Layer 8 of a small transformer language model trained on English Wikipedia (17 layers, counted from 0, width 128).
A neuron's activation on a vector x is SiLU(gate . x) times (in . x), where the dot is the dot product.

Input weights of the MLP neurons that the questions are about. A number n stands for (n - 500) times 0.0012.
n43 gate: 694 687 477 710 110 404 389 593 305 486 378 429 332 514 434 417 343 671 607 702 441 276 382 510 281 254 373 418 430 345 387 367 668 818 509 472 550 412 554 597 604 647 660 487 429 810 653 505 350 242 505 597 537 315 528 358 671 505 550 356 899 380 449 364 336 552 371 383 505 570 436 313 590 495 259 656 209 273 450 537 796 508 720 253 346 697 235 662 437 362 702 643 526 336 171 619 518 408 416 394 459 344 500 347 583 519 478 437 581 378 385 334 524 565 500 814 559 286 358 570 563 685 741 482 596 447 646 628
n71 gate: 433 276 616 509 417 285 589 558 303 274 370 696 412 421 464 739 273 456 590 613 237 650 531 483 619 479 491 403 482 573 430 403 559 353 575 693 288 437 439 664 491 380 409 517 677 586 383 258 709 762 531 531 554 500 286 447 381 622 715 397 754 170 505 513 383 495 250 444 509 178 327 694 541 531 589 634 576 419 540 437 634 553 396 165 441 875 424 589 601 464 568 487 568 879 576 791 420 597 428 580 349 593 381 545 927 697 374 465 365 486 544 411 577 652 465 708 325 583 367 541 159 599 425 443 624 649 482 376
n87 gate: 476 760 486 396 420 409 735 303 558 539 615 593 217 570 743 695 658 715 534 340 801 453 636 718 235 286 334 685 297 560 481 566 311 705 528 524 491 414 491 490 266 100 349 518 505 340 789 401 583 505 326 381 567 495 910 419 387 650 552 356 636 304 316 519 573 563 500 588 360 539 73 539 615 528 453 657 481 658 220 404 586 597 644 126 331 553 327 734 298 486 796 390 349 330 313 629 624 613 756 595 557 533 490 562 319 318 630 622 705 383 653 624 700 328 575 528 787 538 505 365 373 525 590 382 476 664 554 543
n175 gate: 592 395 704 433 709 276 461 481 515 608 355 678 510 514 244 389 722 415 617 534 438 769 434 460 667 560 376 716 363 574 737 567 632 770 356 354 534 544 732 476 599 746 510 422 262 377 563 371 387 235 480 452 810 379 688 288 723 415 752 563 638 495 568 576 275 594 394 561 744 510 510 569 626 291 305 575 795 617 558 359 650 540 242 543 338 191 485 834 595 408 564 442 246 634 631 290 543 820 578 596 543 452 535 665 239 481 705 666 665 313 360 756 357 278 358 636 885 676 409 520 424 240 548 624 740 546 722 462
n256 gate: 533 560 637 816 270 482 613 443 575 405 392 524 556 237 624 309 716 619 320 614 376 472 560 644 379 384 433 505 381 662 482 598 490 547 245 505 310 227 169 486 555 603 443 849 681 724 571 440 486 362 604 584 453 472 749 561 818 748 385 703 518 303 685 758 191 414 491 532 595 414 495 348 744 597 509 536 659 472 649 495 486 298 536 477 524 510 552 674 905 486 381 336 419 556 302 291 397 451 159 295 486 537 220 378 631 387 919 528 500 586 692 654 467 580 491 509 103 338 682 491 463 520 426 431 691 419 667 430
n317 gate: 486 386 477 514 640 609 491 282 620 491 295 500 627 364 580 441 353 388 282 645 310 879 789 531 395 513 237 879 472 571 356 450 691 372 341 407 345 657 338 436 428 509 425 667 500 500 694 609 453 738 723 697 205 597 331 386 906 595 550 634 797 532 644 505 444 364 583 692 468 505 628 514 551 663 619 469 463 629 646 592 417 656 384 550 598 458 579 532 387 641 234 367 315 332 713 562 900 535 481 477 629 610 807 565 477 735 660 757 437 542 757 390 453 638 662 607 337 396 692 598 356 582 495 468 797 535 383 587
n43 in: 479 439 661 346 266 481 479 397 533 371 496 416 512 528 558 492 439 368 508 404 508 411 375 503 346 648 877 459 654 763 657 179 404 455 561 277 240 290 713 533 347 627 308 348 409 417 508 306 437 450 463 369 463 611 375 284 332 363 552 286 399 323 442 480 554 521 492 595 678 596 419 724 561 838 516 718 480 463 577 413 664 790 671 354 425 575 533 275 420 548 537 353 516 597 331 475 512 589 558 488 439 337 302 422 647 829 419 556 460 346 345 553 750 480 259 361 569 327 394 628 492 427 569 427 423 449 341 549
n71 in: 534 327 534 449 412 334 333 418 500 283 555 282 500 492 387 551 509 458 746 591 391 458 324 654 534 333 587 254 582 500 404 678 682 675 411 517 508 711 345 526 550 491 713 516 632 778 801 323 761 305 414 206 551 500 526 504 592 475 622 582 366 200 638 361 478 661 641 662 302 504 785 422 389 828 520 430 517 539 742 663 397 618 496 673 677 240 448 504 370 562 430 359 463 458 354 363 235 480 340 457 662 857 487 466 551 594 480 291 375 539 662 658 687 440 508 488 529 546 415 694 462 315 576 643 640 357 631 686
n87 in: 356 556 570 582 461 277 522 382 404 465 452 593 457 517 823 755 326 581 601 739 637 535 620 555 664 703 478 781 509 558 705 362 672 483 414 526 353 609 483 370 376 405 527 375 445 292 404 272 660 323 531 556 382 640 376 400 370 521 444 627 686 487 562 650 359 389 435 555 474 358 522 742 573 607 428 407 557 474 855 443 570 364 377 431 610 230 395 339 654 468 593 452 608 345 364 347 696 376 509 530 796 855 509 49 548 548 299 619 751 761 491 457 775 522 385 610 526 539 859 474 453 532 655 603 388 579 620 660
n175 in: 548 402 670 633 743 438 222 387 557 584 600 646 846 474 178 435 344 682 500 447 530 560 509 383 487 467 491 616 456 392 568 444 382 543 376 321 556 966 708 599 279 530 460 430 542 606 570 363 694 588 386 513 556 452 359 616 371 589 785 583 430 461 574 704 338 513 483 235 496 575 293 439 339 275 428 663 500 578 689 565 387 476 412 646 623 522 587 522 564 595 465 517 334 701 674 809 522 533 334 513 513 569 433 448 681 626 781 547 407 377 431 772 540 448 262 500 551 534 242 771 474 619 577 889 457 239 500 393
n256 in: 422 585 773 555 525 369 500 474 244 675 607 504 330 496 421 650 681 445 331 373 631 432 813 406 521 143 456 325 469 450 399 602 317 560 568 596 389 695 530 388 361 710 478 401 442 570 530 513 710 268 617 629 543 301 724 371 725 593 415 574 353 582 343 640 548 500 496 860 513 434 479 448 564 449 440 454 371 587 599 448 655 761 504 590 439 496 288 207 610 390 377 453 591 227 734 522 444 639 691 727 638 380 261 439 595 720 739 394 479 496 298 788 386 586 643 621 411 619 663 487 614 609 428 530 697 694 289 483
n317 in: 639 538 604 530 912 480 352 596 335 179 463 659 581 530 139 311 275 610 592 535 547 367 572 597 457 323 602 582 395 815 615 496 478 750 402 413 466 435 627 595 436 388 395 183 579 667 496 334 777 772 648 612 370 630 434 763 788 602 347 426 426 578 399 313 478 500 461 542 535 579 341 404 556 547 612 312 362 509 530 478 487 512 508 350 382 535 365 288 504 645 399 630 475 645 391 285 742 463 400 685 638 401 500 617 604 383 553 419 323 654 612 263 844 699 513 378 653 262 448 434 500 637 641 598 521 421 557 620

Each question shows a token from some text and the vector x that enters the MLP there. A number n stands for (n - 500) times 0.0055.

".": 374 515 568 439 506 409 573 388 536 429 512 497 491 420 510 447 424 469 413 521 514 575 483 514 507 465 569 493 553 484 516 530 512 565 497 492 574 431 508 504 536 483 584 561 552 513 517 452 590 491 465 509 556 483 567 507 456 461 419 470 520 485 560 448 450 542 553 497 537 418 534 464 246 502 502 559 628 677 512 567 557 447 543 500 485 523 494 579 434 485 552 510 437 539 437 523 566 516 439 575 497 626 377 573 474 493 530 504 503 444 393 429 483 394 477 447 430 494 393 548 614 451 488 492 445 463 450 499
Which of these neurons fires most? n175

"ar": 470 467 495 478 553 531 360 479 518 525 499 521 461 423 558 452 433 501 414 461 561 513 487 489 500 455 519 338 525 532 548 616 380 454 466 533 460 476 461 602 568 653 646 541 589 513 422 501 357 185 461 539 577 525 527 557 547 553 451 442 592 501 396 528 593 543 680 495 486 271 585 509 442 446 502 580 600 702 580 536 540 467 559 421 618 565 564 474 469 503 317 497 536 565 505 598 410 496 548 518 637 296 678 544 395 460 469 523 406 582 522 487 395 483 530 515 557 680 541 524 428 534 528 566 581 429 563 447
The most active neuron and its activation: n87, at about 0.35

"a": 397 364 538 501 544 485 404 518 436 482 531 577 475 644 453 576 414 485 449 477 547 438 502 500 457 535 444 528 611 496 494 513 414 472 611 540 633 444 484 341 587 455 432 309 437 475 409 564 485 504 514 488 543 527 385 562 452 547 517 623 550 391 531 474 433 445 553 530 552 605 435 479 455 355 502 541 518 571 394 528 540 538 447 471 547 445 477 440 388 496 452 448 514 575 537 606 352 475 512 528 587 519 597 448 399 480 429 503 661 535 612 426 687 427 477 502 628 490 376 406 498 266 469 383 460 477 477 609
The most active neuron and its activation: n87, at about 0.27

"T": 534 569 491 502 396 485 512 503 499 383 510 498 516 507 572 588 429 526 562 431 431 500 557 498 503 478 523 514 453 565 505 523 441 517 466 415 555 570 557 491 479 514 620 402 445 509 424 496 439 420 399 360 457 514 634 498 591 523 599 540 508 645 508 500 639 575 434 496 399 538 482 444 501 426 503 537 481 543 412 558 530 547 515 482 615 398 608 504 529 505 513 487 593 425 585 478 422 501 513 463 557 611 494 478 428 565 490 528 453 459 429 450 507 536 493 533 434 515 474 451 635 571 561 489 474 492 474 512
Which of these neurons fires most? n317

" P": 498 510 506 471 477 492 498 470 492 499 529 505 487 469 460 509 465 498 448 529 467 474 474 502 445 478 537 503 489 501 465 521 462 525 533 414 513 470 404 542 501 465 462 563 488 429 531 508 464 474 453 489 425 534 509 483 433 599 495 515 538 515 513 500 422 467 492 438 528 518 468 488 454 502 504 444 590 490 505 487 527 560 472 514 526 570 548 513 554 510 501 508 629 469 464 495 442 506 542 463 555 522 504 504 477 475 481 470 468 462 441 500 427 575 534 487 493 559 509 480 509 572 495 477 588 522 516 509
The most active neuron and its activation: n175, at about 0.058

" l": 568 504 523 429 551 541 493 560 507 476 537 475 498 547 529 559 486 464 443 402 552 507 548 492 421 488 563 458 607 467 512 489 481 502 483 449 506 459 505 555 449 549 518 605 536 479 513 533 402 495 523 505 576 553 536 522 463 452 456 558 537 447 509 502 566 478 480 495 476 476 535 428 429 483 503 588 584 479 580 499 550 554 530 572 567 511 512 491 474 513 538 430 494 490 571 554 589 502 456 514 578 557 498 532 569 371 489 430 527 449 540 450 453 451 492 418 452 430 463 540 427 535 475 535 527 448 579 454
Which of these neurons fires most? n87

"'": 585 565 580 490 609 485 434 602 335 563 547 611 529 450 504 374 617 365 517 406 547 672 502 507 415 486 624 596 365 434 607 566 414 470 613 752 489 558 513 559 529 627 672 415 500 311 443 501 426 489 515 505 619 593 567 585 635 548 539 622 502 488 424 423 333 394 545 466 490 309 574 513 394 418 500 498 399 619 512 512 563 482 564 650 596 540 613 608 558 504 458 443 547 451 377 628 556 465 459 495 471 392 628 424 416 310 438 565 520 511 430 522 482 487 509 480 521 549 557 511 577 311 355 372 583 501 576 436
The most active neuron and its activation: n43, at about 0.54

"ab": 394 492 426 338 596 481 613 593 562 461 531 469 435 604 533 601 561 581 461 374 453 506 480 495 542 472 574 394 290 551 618 693 385 525 511 511 467 388 384 648 510 506 565 438 499 583 436 426 540 427 433 474 561 458 685 506 453 499 463 393 443 356 591 494 375 536 599 559 613 437 629 511 398 637 500 480 361 476 367 481 568 462 434 290 372 378 366 381 492 500 398 624 480 320 597 509 378 458 595 489 536 645 307 604 699 414 518 583 477 445 558 629 563 487 474 587 585 517 444 571 478 462 513 579 502 395 431 352
The two highest activations, in order: n71, n256

"ic": 368 486 508 512 640 537 541 333 732 697 538 496 531 461 415 493 493 631 535 515 555 465 542 492 582 479 392 639 537 471 479 539 476 455 458 475 520 452 560 550 449 331 346 520 523 464 476 598 649 565 437 504 432 620 693 571 439 497 483 546 508 443 581 557 555 532 462 496 407 524 546 544 366 481 499 537 553 407 611 440 640 568 504 572 649 401 394 531 463 502 386 607 522 506 564 482 491 459 517 663 648 685 229 563 475 610 431 555 562 597 500 510 493 478 580 394 372 602 521 322 531 625 561 592 528 483 426 489
The most active neuron and its activation: n87, at about 1.2

"i": 548 503 455 444 513 480 701 620 470 414 487 482 394 671 597 535 571 565 607 301 592 476 486 507 565 485 501 462 561 457 595 494 557 401 579 541 573 504 561 497 509 366 494 330 494 435 312 510 611 565 516 507 545 626 508 576 502 521 513 393 563 527 517 451 519 430 420 487 591 419 495 357 372 565 500 484 518 528 328 396 489 541 431 472 450 445 425 469 546 490 584 613 431 468 497 509 386 401 620 576 453 571 351 534 552 430 415 438 585 456 332 579 605 430 574 607 475 540 446 365 518 418 565 473 481 467 604 403
The most active neuron and its activation: n87, at about 0.54

" from": 523 393 397 507 640 423 500 597 601 493 539 408 476 579 436 433 495 586 436 527 522 515 530 518 462 549 487 522 514 539 460 429 496 512 441 469 523 571 438 470 474 591 458 623 518 448 343 542 551 381 544 520 492 514 514 554 586 503 453 501 518 556 431 483 524 475 486 440 514 569 500 572 247 424 501 504 476 411 478 563 523 524 502 535 451 527 443 681 512 507 584 436 512 560 500 549 484 513 547 585 474 453 534 539 406 466 557 511 554 545 470 484 451 598 491 481 562 562 568 479 484 436 571 526 517 538 454 488
The three highest activations, in order: n71, n175, n43

"az": 495 539 460 446 603 551 665 429 504 617 500 523 479 440 252 594 562 526 378 268 402 460 424 491 549 512 632 487 472 513 452 487 553 372 508 480 657 612 575 563 408 533 453 385 490 459 477 581 467 559 520 485 453 551 542 504 388 555 491 383 515 523 438 357 496 491 416 573 499 638 417 518 398 572 501 335 401 416 492 481 508 503 472 522 661 495 417 536 583 508 568 475 562 555 459 492 531 496 395 576 698 434 682 698 564 271 406 562 508 543 551 626 653 558 471 457 561 424 407 506 519 605 530 471 533 451 624 700
Which of these neurons fires most? n256

"ort": 619 449 466 355 460 528 442 418 566 535 499 441 566 530 344 474 537 479 627 438 535 576 519 495 424 446 689 525 569 510 521 473 437 555 599 545 675 479 437 466 376 414 585 434 496 409 370 569 589 601 648 466 540 532 336 660 588 527 437 473 472 678 473 571 626 542 499 506 608 652 462 482 433 519 501 485 418 345 552 508 399 459 545 456 648 298 452 483 525 505 518 505 468 539 314 504 560 477 496 522 712 579 495 646 486 361 415 572 556 668 491 475 605 515 506 307 362 529 586 379 500 579 375 365 627 544 584 567
The three highest activations, in order: n256, n175, n43

" be": 456 506 522 501 453 502 390 447 554 472 592 406 623 417 407 537 514 552 511 424 607 515 539 501 477 439 535 467 404 424 480 546 528 368 488 553 418 594 624 571 558 417 591 578 527 439 494 603 494 470 480 495 456 445 467 552 402 505 614 398 551 511 482 416 616 456 400 511 476 545 424 466 341 457 501 548 391 545 428 481 552 468 521 508 504 459 544 537 406 500 629 518 515 407 492 520 439 481 431 665 527 416 409 458 424 350 552 561 406 585 473 617 500 411 516 485 382 420 537 531 569 484 518 569 390 539 611 614
Which of these neurons fires most? n317

"0": 561 510 495 479 477 421 630 467 457 391 546 316 442 504 501 455 480 541 482 557 656 442 567 497 453 527 477 534 395 495 464 448 555 577 521 637 537 580 421 550 469 462 514 512 535 475 482 515 311 428 502 569 552 537 455 475 553 463 422 519 503 318 609 493 491 457 478 445 495 657 472 564 369 528 499 593 637 462 511 524 405 424 473 529 476 503 552 498 377 478 518 536 482 545 424 657 570 548 464 438 455 549 514 466 504 448 413 495 483 466 508 491 446 476 499 397 452 568 515 627 500 551 475 382 658 512 514 568
Which of these neurons fires most? n175